Layer 2 of a small transformer language model trained on English Wikipedia (9 layers, counted from 0, width 128).
A neuron adds its activation times its output weights to the MLP's output. To switch it off is to set its activation to zero at one token and run the rest of the model.
A neuron's activation on a vector x is GELU(weights . x + bias), where the dot is the dot product.

Input weights of the MLP neurons that the questions are about. A number n stands for n times 0.008.
n10 (bias -0.012): 2 25 -38 -19 -33 27 -15 22 0 21 -15 -27 -21 -20 38 0 13 -14 21 64 -36 3 18 6 24 -85 -8 14 -25 -9 28 0 15 -22 15 -2 -13 -13 -45 -13 56 -5 11 5 0 -13 -26 13 -6 -33 38 -48 -14 11 4 3 13 4 42 1 -7 -4 -19 -22 -5 24 6 -24 -40 -39 74 23 5 19 -53 -47 -35 51 -23 36 46 -40 -12 -8 -16 5 -5 -23 7 12 0 -18 -27 -41 -1 -31 -3 -14 58 -8 23 27 50 70 -10 25 27 26 35 15 -26 -27 -10 68 19 -30 -2 -28 29 6 -5 4 27 -14 10 13 -8 -7
n86 (bias -0.028): -2 15 -41 38 -27 -12 11 19 -9 15 38 -4 -30 18 8 9 -17 -12 -16 27 -43 1 9 8 -11 25 32 -16 -7 -4 22 -50 20 -9 -19 19 -20 46 27 -19 5 29 -55 -22 -18 -14 37 -14 -36 35 79 -17 75 -3 17 2 -20 18 4 -2 -42 -5 -45 -9 26 6 -20 -19 -29 -33 0 -2 -31 -35 -51 39 2 -9 -6 15 -8 -16 -39 0 32 5 -40 25 -4 18 -13 -33 -9 32 31 -23 7 -23 26 -44 43 -9 13 51 24 10 -46 4 -14 8 2 14 23 37 -15 1 -22 25 20 17 27 -10 15 -36 5 -5 12 24
n98 (bias -0.053): 0 -10 -62 25 22 -20 1 4 42 33 8 -21 8 -28 23 -27 12 17 -21 15 -21 -1 63 11 -90 -11 5 9 36 -27 93 11 -35 78 20 30 56 -42 -81 -25 14 15 -22 -56 -18 23 7 -19 -16 5 -44 -29 31 24 -31 61 12 4 8 43 31 2 -30 36 7 -29 -48 -3 8 -23 34 -9 28 -23 -14 -8 -54 -17 -24 -2 45 -13 54 -40 12 18 39 43 -20 -29 -4 -7 -18 -56 35 17 10 -11 59 -95 64 56 55 -47 19 6 -24 70 -31 -11 19 -25 -1 4 18 -38 7 16 -25 20 -69 -26 24 -41 -1 9 54 17
n143 (bias -0.013): 22 -5 -20 24 -27 -39 -5 32 43 21 10 -17 3 -27 23 -24 5 21 23 29 -10 -10 51 -29 -49 2 -58 -5 22 -32 45 5 -39 5 -8 0 -1 -14 3 7 -28 14 5 5 28 2 -9 12 29 3 35 16 27 -1 -11 25 -6 3 4 -13 35 7 -20 -11 40 -20 -8 33 39 16 -39 38 11 -9 -30 -12 -29 -26 -16 12 -51 14 -16 -48 3 15 -18 8 11 0 57 -10 -27 -1 14 5 -59 -10 27 -22 8 68 -19 -29 17 -10 10 20 -2 7 29 49 21 25 4 -29 -16 -9 -22 11 -52 -11 -35 -51 1 4 9 24
n150 (bias -0.025): 11 27 9 7 -24 16 1 28 -19 50 -45 -26 24 -25 26 -42 -8 1 -4 -2 5 4 15 25 -16 41 7 33 -30 -55 14 -16 -10 -15 49 23 13 21 -24 -32 -19 -21 11 7 29 25 -37 36 7 -33 14 -50 -43 33 -26 44 -10 6 47 -11 18 -36 -11 10 -28 -15 -58 42 -23 -8 -2 -25 -42 46 15 -1 6 -21 10 48 -2 20 -7 -39 -1 25 -28 61 22 44 36 7 -10 12 12 -19 -18 29 -9 2 -6 16 -16 3 17 -25 41 20 50 -4 -76 -15 -19 9 -24 13 -22 43 -28 -49 -24 25 39 8 -14 -7 1 2
n167 (bias 0.003): -31 -1 -1 78 -5 1 9 17 29 7 4 4 19 22 11 -41 -4 -20 16 32 28 33 -9 -3 -12 -17 40 -26 -40 2 -28 -28 -28 -6 17 10 2 18 18 1 27 -16 -13 -31 23 -30 40 12 43 30 -10 6 25 15 -5 -15 -17 45 -8 -18 -39 27 -4 -19 38 -34 -4 -36 -11 -8 5 59 27 -45 -14 30 -12 -20 -3 23 21 35 -44 -57 20 -12 -30 -8 -1 46 -30 17 -56 -21 5 -37 0 -5 -26 -8 -17 9 -6 51 -5 14 8 14 -43 -18 5 4 19 -15 -7 -5 -5 1 8 -24 -30 -1 23 -17 -9 12 10 26
n170 (bias -0.005): 48 -5 3 25 40 13 -14 9 11 -14 4 -36 -11 18 8 51 8 7 -8 -24 28 -26 20 4 -14 -47 25 5 61 20 -19 -15 12 54 10 6 28 11 6 20 -30 -41 -5 -3 15 28 -1 22 -12 -35 64 -20 -2 -12 11 25 0 22 -37 -50 34 -24 43 -39 8 -24 -20 5 2 -22 7 24 4 -14 -1 63 -10 -31 18 4 42 -31 -60 -36 16 34 -13 -20 -43 -14 -16 -15 -20 10 -10 -18 -7 -1 -20 -8 -2 12 24 38 11 -3 -21 -34 32 26 9 11 38 -11 47 -7 5 -17 28 37 4 16 17 21 10 -2 3 1
n211 (bias -0.017): -5 11 -5 49 -46 -6 34 12 0 37 41 -16 27 6 40 -30 -8 3 -16 -3 6 -14 14 -1 8 25 6 -17 63 29 52 -24 -3 67 19 -18 -22 31 -8 2 -23 38 -20 21 -40 18 -49 6 -3 -54 -35 -9 22 -68 -22 0 -4 5 13 11 -26 -17 -40 23 -4 1 -9 -25 3 -30 -2 54 -11 -22 26 -14 -16 -75 25 1 -3 6 19 30 24 9 -21 2 0 -29 28 -5 -10 -1 -14 -33 -10 70 -12 -26 80 4 -42 6 6 23 2 7 0 -7 -15 41 -20 21 10 -17 12 -3 59 13 -33 5 4 -26 -31 32 -27 -50
n243 (bias -0.031): -16 26 -5 18 52 -22 18 -33 -2 -14 -6 -19 2 -2 -9 -48 36 6 2 50 -7 12 -6 48 -35 35 -18 -11 14 -6 6 -24 14 12 -12 -18 39 29 -45 -5 -10 4 -65 9 10 2 -1 -17 8 -18 29 26 32 -15 7 -9 -10 3 -20 -2 -16 -11 -32 -5 59 10 8 -11 34 -59 -31 32 -2 -6 -46 14 -1 -1 -40 4 -15 16 -7 -27 28 -25 12 78 15 4 -51 33 -10 -10 11 -2 -50 -5 61 -12 -41 27 5 12 -24 46 6 -25 -28 32 39 -7 2 -2 28 -11 2 8 -38 -1 8 -8 21 -29 -18 27 27 29
n244 (bias -0.028): -32 47 -10 15 10 13 3 -9 -11 38 -32 -3 -21 -6 41 -25 22 -13 -65 37 21 65 4 20 14 2 12 3 -27 4 -5 -40 7 13 53 -33 17 -1 -33 33 55 -27 -16 -19 -21 57 38 -19 5 10 -15 -5 -12 33 5 1 -32 31 -4 45 8 6 2 -33 15 27 12 -4 -21 15 -5 -36 -47 -33 -51 -23 -8 -31 31 -23 -3 31 21 -17 -26 -38 -17 -20 7 -22 -20 52 -25 -13 11 -27 30 23 36 19 7 -15 37 23 -15 11 -19 7 -24 -13 14 21 -11 16 -5 -7 6 21 3 -15 -30 -45 34 -23 -4 28 30 17

Output weights of the MLP neurons that the questions are about. A number n stands for n times 0.019.
n10: 9 3 7 5 -6 -6 -16 -3 -13 3 -13 -15 -2 5 7 7 10 -4 2 6 11 6 -11 5 3 -24 10 15 -8 -1 16 -9 -8 16 -4 -26 15 -10 8 7 11 -21 15 -1 1 -17 14 -17 -16 9 9 0 -21 -3 9 31 25 5 10 -16 -3 2 1 10 -5 12 -18 -5 16 -10 2 8 -5 8 -6 -9 -3 3 0 -2 22 -16 22 -2 6 4 -11 -5 2 -4 18 -20 -16 -11 -18 5 16 -7 -15 5 -1 33 -8 -17 -6 0 5 5 -1 -18 17 -24 16 0 -4 -2 -1 12 3 -5 2 5 20 -3 -5 -20 -15 3
n86: 1 14 -1 8 -10 -11 -7 -12 0 0 -6 4 -12 -7 13 -2 -14 -16 -3 -3 -3 -9 -5 -8 2 -1 -3 -6 -14 9 0 -5 6 -8 7 -10 5 -6 -16 -4 -3 1 8 17 -5 19 -9 -13 -15 -7 16 5 1 -18 10 7 9 22 -1 -7 0 2 -17 2 12 -5 -14 5 -7 -7 5 -1 14 -8 11 -13 5 3 16 -4 0 14 15 4 -12 -1 10 -6 -10 0 -1 8 12 -2 4 1 10 9 8 20 3 -11 7 1 3 13 -13 0 -7 -16 9 26 -1 -7 17 15 -11 6 10 6 -6 8 1 1 3 -7 -20 -18
n98: -18 16 0 -18 29 -3 8 -17 10 -15 2 10 5 38 -14 -10 21 15 15 0 11 -15 -1 13 -14 7 18 8 -8 11 -7 -3 6 2 -18 -4 -4 -24 2 -9 -4 -8 -21 12 11 -5 -7 0 7 -12 -13 -3 -16 38 -26 16 -9 20 13 4 -2 -21 9 -1 0 -1 10 -6 8 -23 5 17 8 17 -22 -31 -8 -6 11 6 4 -5 25 20 25 -6 8 20 -37 -8 2 1 -21 2 -11 0 -20 -16 -3 7 5 4 8 -15 -5 18 6 19 2 -12 1 8 3 -35 1 15 -21 6 13 -4 -2 1 0 6 -7 22 -17 -20
n143: -22 15 4 6 -23 4 10 -3 -3 -7 11 1 -4 -5 -8 -17 -11 -5 9 29 7 -16 -1 -4 -15 -6 22 8 11 5 -13 26 12 1 3 13 3 12 -4 3 -8 7 3 -2 5 14 -7 10 -18 -4 -9 -2 -9 -4 -1 -7 -17 -17 -14 -3 -13 -20 23 9 -5 -7 -7 -5 2 0 -7 4 18 8 0 -1 11 15 -10 9 7 8 3 17 -1 -20 -17 1 18 -7 1 -7 -17 18 -6 14 12 -10 -11 16 -7 -8 6 11 -4 -8 13 20 9 -6 15 -2 -25 -5 -3 9 -19 -13 -10 4 -12 -3 -1 13 -5 14 18 0
n150: -12 11 11 -9 -7 12 -9 16 -10 -3 -1 33 -20 -4 -1 -13 -22 19 26 8 -14 0 -18 5 -6 -16 6 6 -4 12 6 1 -4 14 -5 1 2 15 -7 -13 -21 5 -1 -14 -3 12 -10 -14 -7 6 -2 -1 -13 -4 2 2 2 -10 7 -22 12 -2 5 29 -20 -6 -13 4 9 4 -13 -10 0 13 16 18 16 4 -4 10 13 -11 -11 -7 14 -3 -5 14 19 -6 9 13 15 11 -5 10 -8 -1 -14 -13 1 19 -10 -2 -2 -23 27 -15 4 -8 -2 3 -24 0 -9 22 21 -7 -3 7 -6 6 10 -4 -7 -7 8 -11
n167: 8 6 1 -16 2 -9 -8 -10 -12 -6 -12 58 -7 10 5 0 -7 5 -8 2 -3 -6 -16 0 -9 9 1 -1 -1 -8 -2 1 -2 -6 -14 0 -8 -11 -7 -4 -4 11 9 2 -12 3 -3 3 -1 -4 -4 -5 -1 -8 -5 -1 -1 3 0 14 23 -11 0 8 4 4 -14 2 -9 -1 -7 -13 5 11 8 -3 8 7 14 -5 -5 -7 8 8 3 7 0 1 -12 -11 9 -11 13 8 -8 6 3 7 2 5 16 2 9 -17 17 4 1 2 -6 -1 -1 -10 0 13 7 6 -9 -1 -2 17 13 -3 4 8 -2 -9 -9 -7
n170: 1 1 10 4 -9 5 -9 3 -6 -5 -9 13 11 2 1 4 -2 1 -3 -4 18 -11 9 6 0 -3 6 3 9 3 -7 3 6 -6 1 -5 9 -5 13 -1 0 -92 -2 4 14 -3 10 1 -10 14 1 8 7 -5 2 -7 3 10 5 5 16 4 0 -9 1 -6 7 -7 9 2 -3 -6 -9 12 -9 -10 10 11 2 -4 4 0 -3 3 -2 -4 12 8 -7 -5 2 -8 -13 1 -2 -4 -2 7 9 -5 3 -4 8 1 -1 3 -5 -3 -7 2 -3 1 11 -4 -1 7 -6 0 1 -8 -13 4 8 2 -13 3 -16 -7
n211: -20 -2 2 -1 -14 2 7 0 15 3 -12 -19 16 -3 6 22 -19 -5 -6 2 -5 -2 14 5 5 -18 3 3 -17 2 11 0 30 7 -18 3 6 7 7 15 10 21 13 1 0 6 8 -21 -7 -10 -20 -20 29 -29 -9 -19 6 15 5 4 -25 -28 3 8 -3 -22 -21 -19 5 31 -6 18 -5 23 -9 2 -1 -26 9 -17 19 6 7 22 6 -5 -8 -16 11 -6 -3 -11 0 17 -13 -5 -2 8 -14 7 3 3 11 10 -11 2 9 5 -20 0 10 10 -13 -13 1 4 0 -14 8 0 2 8 -6 7 -33 11 34 4
n243: -14 2 -7 -9 -6 3 -17 -10 -12 13 -2 39 5 19 2 10 -4 1 15 -1 9 -1 -29 -10 -4 1 -4 -6 -11 4 6 15 -2 -9 9 5 -28 -33 6 -10 11 -13 3 2 2 0 8 -3 -8 2 3 -2 -10 19 7 9 12 -3 -5 5 -4 6 13 -19 -11 -8 5 -9 -1 4 -11 -13 2 14 4 -20 11 0 21 9 -3 11 4 10 -9 -1 4 -6 10 8 7 7 -11 14 6 10 0 1 8 -8 -4 -1 -2 -18 3 0 12 17 -1 -7 5 5 -1 3 -12 4 -19 -12 -3 1 -13 -2 4 1 5 6 9 -6
n244: 21 4 3 9 8 11 0 6 -3 -11 -8 -9 4 -9 1 0 -2 -12 4 -15 -18 -5 34 10 -3 7 2 16 -5 15 -6 -6 4 13 7 23 -15 4 8 -6 6 15 -2 15 7 14 -15 5 -1 -26 12 -15 1 5 -15 -6 17 -12 8 -4 -9 -26 -1 14 0 -27 8 14 -14 2 -19 -14 -9 -11 25 4 10 -7 -12 8 -7 14 -1 6 -7 -13 14 -13 9 12 0 -4 -9 5 -3 4 6 0 -7 -25 -1 -1 -3 -14 18 -16 28 6 6 12 3 -3 -4 9 -3 7 3 -21 6 -17 -2 -5 6 -4 13 -1 -5 -8

Each question names a token from some text and the token that comes next. It shows the vector x that enters the MLP there. A number n stands for n times 0.088.

Then comes g, the gradient of the next token's log-probability with respect to the MLP's output, scaled to length 1. A neuron's effect is roughly proportional to its activation times (output weights . g). A number n stands for n times 0.0042.

" campaigns", then " and"
x: -11 -2 4 -1 3 0 10 2 8 3 4 83 -6 -3 -7 -4 5 -4 -6 -4 -10 -17 -10 6 -2 0 -4 16 10 -8 9 6 5 11 -11 1 6 -1 7 -19 -5 7 9 -10 5 -5 -3 -10 -2 2 -2 3 8 3 5 -8 -8 -10 -6 10 -1 -3 6 7 2 -11 8 2 14 -5 -2 -1 6 -5 -1 -4 2 -12 10 -7 1 7 5 -7 -1 2 18 12 -10 -6 -2 -2 -3 2 -4 1 -6 -11 0 -7 -1 -6 2 -4 -4 -1 -7 -4 -7 -12 13 -7 -2 1 7 11 -1 -7 -4 6 1 2 -4 -3 -10 11 -8 -8
g: 4 -5 -10 -11 -25 -25 -30 22 21 -15 -39 10 21 9 32 20 23 2 51 -27 27 17 1 -13 29 28 9 20 -43 -49 25 -12 54 -16 -26 4 50 -1 -16 -4 5 18 -4 20 15 -51 -12 -4 5 6 8 6 14 -18 -9 -30 -30 3 -2 15 14 -8 16 22 -34 -13 -16 -10 44 16 11 25 -2 25 -21 -19 -16 13 -20 26 17 -18 -26 12 -16 -12 -28 -17 -1 6 -3 -16 1 -4 -3 22 -14 -36 -39 19 -4 0 -30 3 -6 -11 42 6 -18 4 12 1 0 6 20 24 -15 6 7 23 26 30 -13 -11 -27 -12 -7 -19
Switching off which neuron hurts the next token most? n98

" position", then " battle"
x: -15 -5 4 6 2 -15 -7 -4 -1 -2 0 81 -9 1 0 4 -3 -4 6 4 2 -13 -10 -2 4 -9 1 4 5 -9 4 2 -2 10 -5 5 -3 9 -8 -1 -9 7 0 4 9 -10 2 6 5 -1 4 8 -1 6 6 -15 -7 -10 2 -3 0 -1 -3 3 -1 -9 11 -1 16 -9 6 -5 6 1 -5 -10 9 -11 13 -10 -8 15 -1 1 -4 -6 8 15 14 -3 -14 6 2 3 -4 2 -10 -5 -9 -11 -11 0 -8 1 -4 -6 -10 0 -2 -5 12 -9 9 2 1 16 3 1 1 -7 6 4 -19 -5 6 6 2 -2
g: 11 21 28 -21 10 -34 10 20 -16 12 -27 36 22 -16 5 -16 39 -7 -29 -6 46 7 9 22 -10 -3 11 5 -25 5 -10 16 -11 44 17 -31 -12 -19 -12 -27 -19 -29 33 -19 2 -17 13 -29 23 15 0 7 -22 16 -32 -13 -5 -6 -34 -21 -17 -2 20 -17 -21 2 26 -19 -34 1 -7 -6 -5 19 1 0 -15 20 3 34 2 -27 11 -29 -25 -18 2 -21 -10 -6 -15 -15 52 -6 22 23 -17 7 24 15 38 -28 50 -9 15 -11 -17 44 -16 -11 21 -19 18 51 1 13 -14 -24 -3 -6 24 -24 3 15 32 -26 8 3
Switching off which neuron hurts the next token most? n243

" of", then " André"
x: 7 0 -7 -4 2 -6 10 3 -10 -12 -1 76 9 9 0 -12 -9 -7 2 -2 -14 -12 -11 -2 -8 -4 -7 5 -13 7 6 -7 -4 -9 -17 -5 12 1 10 10 -12 -4 -1 0 11 7 3 3 5 -9 12 -2 3 -7 5 13 -3 0 -11 -9 9 4 6 -3 -3 -2 17 2 2 13 7 10 0 5 2 8 -1 2 -14 5 -12 5 3 2 6 4 -2 -4 -13 9 -3 2 0 1 -3 1 7 2 -7 -12 10 10 1 -9 -14 10 -7 3 4 6 -7 -1 -10 6 -9 -2 2 -17 1 -4 5 3 2 -4 -5 -27 -9 4
g: -8 0 14 -12 8 17 6 7 4 15 25 -10 1 -23 -16 6 -1 -14 2 34 4 14 0 -22 -30 23 -5 -8 -6 -16 39 25 10 24 -15 -4 6 21 -13 -15 20 6 -14 -29 29 28 14 8 -49 -16 -37 -16 0 -5 -12 34 -28 -10 46 14 -3 39 19 -32 -7 -8 11 -4 59 3 19 8 -16 2 23 -36 8 -20 6 -27 4 -14 -29 29 9 -21 -5 6 32 11 -14 -23 -19 48 -6 -12 -30 2 -8 -53 33 13 -7 -24 25 29 -5 16 49 5 -4 21 -39 -22 8 11 6 -2 -32 -14 -13 9 -3 -13 -43 -1 -4 -21
Switching off which neuron hurts the next token most? n143

" from", then " Williams"
x: 0 0 8 0 5 1 9 -5 -2 -12 0 69 5 8 -8 10 -4 -2 -9 -6 1 -9 -7 -2 6 -13 -12 12 -1 -2 3 -10 -2 -4 -1 -11 -6 11 11 14 -2 -10 2 11 6 -8 -14 8 15 -10 -6 -11 5 9 9 2 -2 12 -10 -8 0 -11 7 -16 15 6 -17 14 2 4 18 -9 1 3 2 9 1 4 8 -4 4 -16 13 11 -1 3 -7 -2 -3 1 7 4 -2 -8 1 -4 -2 4 -17 3 6 11 10 -23 -1 -5 6 -13 -15 -2 -9 -8 1 -16 -10 -8 15 -5 3 -4 4 -12 -9 11 -9 9 -1 -3
g: 43 -14 -10 3 14 -28 -4 34 -18 15 15 -24 35 -16 -17 -8 1 -10 -6 20 13 -28 -9 -43 10 -11 5 -61 6 19 -17 23 36 4 -11 7 -42 13 22 5 -8 20 -2 -21 4 -13 32 -22 13 13 -47 27 38 -29 0 46 -13 -32 24 -21 -5 31 27 -6 -27 21 -5 -4 12 -32 3 -25 3 -33 -30 -25 -8 10 13 -9 -1 -2 9 2 19 14 25 -23 22 -23 -11 3 -15 5 -15 13 6 8 -5 4 -9 27 10 -43 31 -14 2 12 16 18 -8 46 -14 -22 21 18 27 -1 -1 9 6 -9 -17 -41 -25 6 29 7
Which neuron, switched off, raises the next token's probability most? n170

" the", then " Eighth"
x: 5 1 -13 13 -4 -5 -2 0 -12 5 -10 86 1 10 -4 2 1 6 0 -1 0 6 -19 2 -6 5 -10 6 -10 10 -9 -3 5 -3 -6 15 -5 -2 12 -4 -6 -8 5 -9 0 3 7 -3 4 -8 -7 -9 -1 3 5 -11 1 7 1 -4 -6 -3 -6 -13 -13 -7 4 2 -8 3 -13 -2 -1 -1 -1 -1 6 -4 12 -6 -1 9 -1 -3 -16 8 7 -1 -4 -3 4 0 0 3 2 1 12 -3 -6 3 -5 -9 5 7 3 -7 0 -2 -3 -4 -1 -5 7 3 6 -9 3 2 -2 -2 1 -5 11 6 8 -7 0 4
g: -1 11 -32 -24 -31 -28 25 -22 40 -38 -7 6 -10 17 9 -32 -4 -9 24 -15 2 3 -12 -6 12 -22 16 1 22 25 5 -16 -12 -40 0 -34 -5 36 30 -1 19 -28 10 38 -14 3 7 24 27 -14 -13 21 -19 9 -18 -34 36 15 -36 -2 16 -26 -55 -25 27 5 -34 20 22 3 6 -11 10 -13 26 -16 2 1 -33 34 3 41 -7 7 17 18 6 0 2 5 -42 33 9 4 29 25 28 -16 6 -9 -20 30 6 1 22 -18 12 5 -13 39 -17 -27 -20 -12 -9 -12 2 14 -30 -11 36 -15 6 -2 24 2 8 -33
Switching off which neuron hurts the next token most? n244

" to", then " the"
x: -8 0 17 0 11 9 4 -2 3 -15 1 85 -15 6 -5 17 0 -7 7 0 5 4 -7 -9 2 1 -2 -6 -1 4 0 -6 4 -6 -7 2 0 -6 -5 -3 -2 -8 -6 12 2 -3 -7 8 3 -10 2 4 3 11 0 -2 6 5 -14 -11 -14 -10 -1 13 11 3 -7 3 6 -2 -13 -1 7 5 -2 -4 2 7 -3 -7 8 5 -8 -14 1 -8 -2 -7 0 9 2 -4 2 -4 -4 3 -2 1 -9 0 6 -9 -1 -12 -7 -1 -2 -4 -8 0 5 0 -11 -1 -4 4 14 4 -6 -6 -6 -1 4 2 0 5 2 2
g: -28 38 14 -27 10 21 -13 -30 22 -33 -7 18 8 35 -17 -11 -35 7 30 -20 -18 -18 35 22 6 10 5 5 14 31 6 -30 -8 -39 8 18 3 39 -17 34 -11 14 -29 14 -8 -3 -11 12 25 -16 -3 -1 45 -1 -28 -24 25 7 -56 6 37 -12 -7 10 16 -24 -19 14 -28 10 35 12 21 3 -9 46 -5 -28 18 0 18 -18 19 6 -9 1 -14 -27 -62 34 2 19 -12 -31 5 4 -11 14 -9 -14 -23 -23 -2 -3 -28 16 18 -22 -27 5 -16 0 43 21 2 -1 -25 -6 10 -4 23 4 -3 -21 8 5 -12 9
Switching off which neuron hurts the next token most? n167

"that", then "’"
x: -2 8 13 8 -12 -19 -1 4 -4 9 -8 71 3 -2 -2 9 10 -10 -4 0 -2 4 2 9 10 -4 0 7 -8 -5 -1 3 2 -12 -5 6 -14 -2 3 5 18 -15 4 3 1 -3 1 4 -11 -5 -6 -15 13 -17 10 7 4 -21 -6 -6 2 -5 -18 -16 -2 11 -4 1 -10 -2 6 -7 1 -11 -2 -15 -4 2 11 -3 1 8 -4 22 -1 2 -10 2 9 5 -8 1 9 -4 0 -13 6 -9 -7 7 -7 -17 3 6 -6 1 -5 20 -3 1 -5 0 -5 -5 5 0 1 -1 4 13 0 12 -1 11 3 -4 -10 7
g: -26 -7 -5 -15 -1 -31 -15 12 -15 -27 -22 -9 -5 4 -8 1 33 1 20 10 -5 -32 -22 -27 -12 27 55 7 -14 0 -4 42 -10 -1 -1 25 -20 -1 8 -4 -1 8 1 -35 34 -34 0 -19 -19 51 2 21 -15 -5 -10 11 -16 -45 -45 5 -7 0 -1 13 7 -26 17 -10 -9 -8 -27 -17 12 29 34 -28 13 6 -24 -13 -20 0 -40 23 18 -1 18 32 -32 -20 -13 -13 6 20 14 6 32 5 -26 24 18 16 10 -27 52 55 -12 5 10 -38 3 -2 13 18 5 7 0 -9 27 7 13 10 8 -28 20 -18 4 43
Switching off which neuron hurts the next token most? n10

"es", then " de"
x: -7 -3 -3 7 14 -4 9 6 13 -3 3 79 1 6 7 -7 5 -10 -3 10 -3 -1 -5 1 3 5 -4 13 -2 -9 7 1 7 -7 -5 -1 0 -8 11 -5 -2 -12 11 -3 5 -18 -4 4 1 -5 -12 7 -11 -2 -2 4 -12 -33 -7 0 7 4 10 7 -6 0 3 3 4 2 5 6 -1 -11 -6 -5 -8 -5 -11 2 4 0 2 0 0 -3 4 3 -8 -7 -13 -1 -2 -7 -3 -3 0 -12 11 -9 3 -9 4 4 0 -4 -6 -9 -6 -5 6 0 12 0 1 -1 4 -2 0 2 3 10 6 -12 6 -2 -1 9
g: 16 -27 27 -10 -21 18 40 -22 -27 7 -16 9 -3 10 -31 -60 5 -12 -1 -12 51 17 -16 -9 -2 -23 -43 -19 4 42 -12 -4 -8 -2 -42 -24 22 -5 28 13 -5 18 -15 -22 16 -4 -16 -3 2 -10 -52 -8 -10 0 16 50 0 16 11 -21 -32 18 43 1 -28 11 4 5 13 -1 1 -8 6 -6 9 9 28 -48 -23 -14 -3 -4 -33 0 19 9 -7 13 3 25 -16 -1 24 -3 -11 -6 -6 15 22 23 -20 -7 16 11 -3 13 14 0 7 1 7 49 12 -1 11 -18 -27 24 25 -15 40 -54 23 -26 13 27 3 5
Switching off which neuron hurts the next token most? n98

" the", then " Rise"
x: 4 -3 -7 6 -3 -5 -6 -3 -12 2 -9 92 -1 7 3 1 5 1 -8 1 2 9 -13 -3 -10 2 -15 1 -6 4 -9 -1 8 -4 -4 5 -3 0 10 -5 -2 -6 6 -3 -5 -5 -1 -8 5 0 -3 -5 1 4 4 -8 -1 8 -5 -1 2 -2 -2 -8 -4 -3 2 -1 -4 -2 -4 -1 -6 -3 2 4 9 -5 5 -6 0 8 -3 -3 -13 5 -3 -3 -5 -2 -2 1 3 2 -4 0 4 -3 5 2 1 0 -2 0 8 -5 -2 -3 -4 -3 -3 -1 4 4 4 -13 6 6 2 1 2 -3 4 6 15 -10 5 7
g: 29 53 15 5 -24 -10 8 6 -3 4 -14 -14 -3 -20 6 -11 19 4 15 -35 -8 -9 -24 13 5 12 24 32 -2 7 0 -7 -10 7 -64 -2 -19 12 5 1 38 7 29 -6 21 46 -12 -38 34 -10 38 3 -24 25 -49 -12 20 -16 -37 -7 9 8 -24 28 4 14 12 -19 39 -4 -21 -1 -18 16 23 -10 27 -30 -8 10 7 22 -17 8 5 7 -15 21 2 -38 -1 7 11 -2 8 -19 -6 -35 -8 -3 17 -10 -29 -5 -18 45 12 -13 -32 -21 16 31 -25 14 28 -6 -12 -25 -29 24 -29 -4 21 26 20 -20 -34 -10
Switching off which neuron hurts the next token most? n244

" and", then " their"
x: -3 0 4 4 -5 2 1 -1 7 5 1 88 -8 -1 0 7 1 -5 -7 -9 17 3 -7 3 -5 3 6 -2 4 9 2 0 -5 2 -7 0 9 2 -10 -9 -3 -1 13 -3 7 -2 3 14 1 -8 1 -12 -4 -6 5 -16 4 2 -9 -4 -7 -10 4 -12 1 6 -10 -2 -2 -13 -1 -2 -3 -8 3 9 -1 8 5 9 -5 -13 3 5 1 -4 -1 -4 8 -2 2 -2 5 -9 -5 0 -10 6 -6 5 -3 -13 4 -1 -3 -5 5 7 -4 -4 -2 2 -3 -11 -2 -3 4 -6 2 -8 4 -1 -11 2 11 -6 4 -1
g: -14 -6 -4 25 -8 7 4 -26 15 26 -36 -6 -5 48 21 -25 -10 10 18 1 -1 12 -6 24 0 -2 28 -15 -41 -4 36 -32 8 3 -3 7 14 7 -4 24 -1 18 2 41 -24 40 1 -18 14 6 -3 -15 21 -54 -40 16 29 24 -1 -37 20 5 15 4 10 1 -50 -16 -22 20 -3 -13 17 -9 -26 37 -12 -25 -6 0 15 -16 1 -22 0 7 -14 24 -4 6 10 20 1 -33 17 -23 12 -3 -11 -49 12 6 18 -9 4 11 9 -24 -46 64 -29 -8 15 1 -18 -13 -44 -6 24 -17 1 -18 15 36 20 17 -6 -4
Which neuron, switched off, raises the next token's probability most? n211

"light", then "s"
x: 1 9 -13 2 0 -21 1 11 -1 11 -12 73 -1 0 -6 -2 -2 -3 0 -9 -9 -6 -8 7 -4 -3 13 12 -6 11 -3 9 0 -10 -3 6 -3 6 2 5 6 1 0 6 3 -19 -2 -4 -5 -4 -5 2 12 9 -3 -16 -14 -30 5 4 -6 9 -2 -11 -7 -9 5 -6 2 7 -5 2 6 -15 2 10 4 0 7 7 -6 6 5 6 -6 -3 9 -15 12 6 -5 -5 6 1 14 1 14 -17 9 -2 9 -15 -6 2 -1 2 -4 -1 2 -2 -4 -11 4 3 -3 8 4 -19 2 3 -2 12 -17 -2 -7 -1 4 1
g: 18 -10 22 26 20 -31 -14 11 -8 1 4 -4 -36 -8 54 -1 1 1 -34 17 3 16 10 -24 -10 -4 4 12 -2 4 41 -7 -14 -8 5 -39 10 -29 -5 -18 -2 -15 -15 -9 -38 52 2 -26 -44 -7 1 -14 29 -17 -10 11 -3 8 -52 18 -11 -14 1 0 9 16 -21 -32 14 5 14 -37 15 -44 24 3 10 29 -23 4 -2 -2 7 -24 -31 0 2 1 -1 21 11 15 -41 -2 -3 16 36 -28 1 0 30 6 3 10 24 15 15 -13 -28 36 20 -7 12 23 12 28 3 13 -4 38 -26 9 0 -22 -31 -24 24 60
Switching off which neuron hurts the next token most? n86

".", then "com"
x: -12 5 -5 -4 -7 -3 -8 -6 7 -1 3 66 -2 -4 1 9 -13 -1 16 -3 2 -11 -44 -7 3 19 3 3 4 -9 2 9 -2 2 -3 8 1 -3 10 -4 -8 -9 8 0 11 -2 -3 3 0 -7 -2 7 4 -7 -1 -7 2 -16 8 -3 -4 -8 -5 8 19 -3 4 9 4 5 6 0 -8 4 10 5 -11 2 -7 1 8 -5 -5 -1 2 -10 6 2 12 0 3 -24 10 -5 -10 1 13 5 -6 6 -1 -3 -4 -10 -12 4 5 3 -7 -4 -4 0 2 -3 0 -8 10 7 5 -4 5 -1 -7 2 3 8 8 -7
g: 15 16 -7 -24 23 -35 -6 44 -32 -14 -26 -3 20 -10 -26 5 -24 27 -26 -36 -31 -27 -4 -40 29 -7 -10 39 14 25 17 7 7 25 23 -6 -34 -19 24 -20 -8 10 -23 -17 -13 4 18 4 26 -19 -13 4 2 -6 6 7 20 4 23 -11 -5 -6 -6 -7 -48 -23 25 48 -29 12 -8 -18 -25 -40 33 25 0 5 -8 -10 -4 -6 26 -9 4 -15 15 18 -10 8 10 0 0 5 -4 47 15 -5 40 -14 2 -15 -5 -26 2 -32 -12 4 2 31 -2 -31 39 -3 54 9 -6 -5 -21 2 2 -8 -15 31 30 -27 24 28
Switching off which neuron hurts the next token most? n211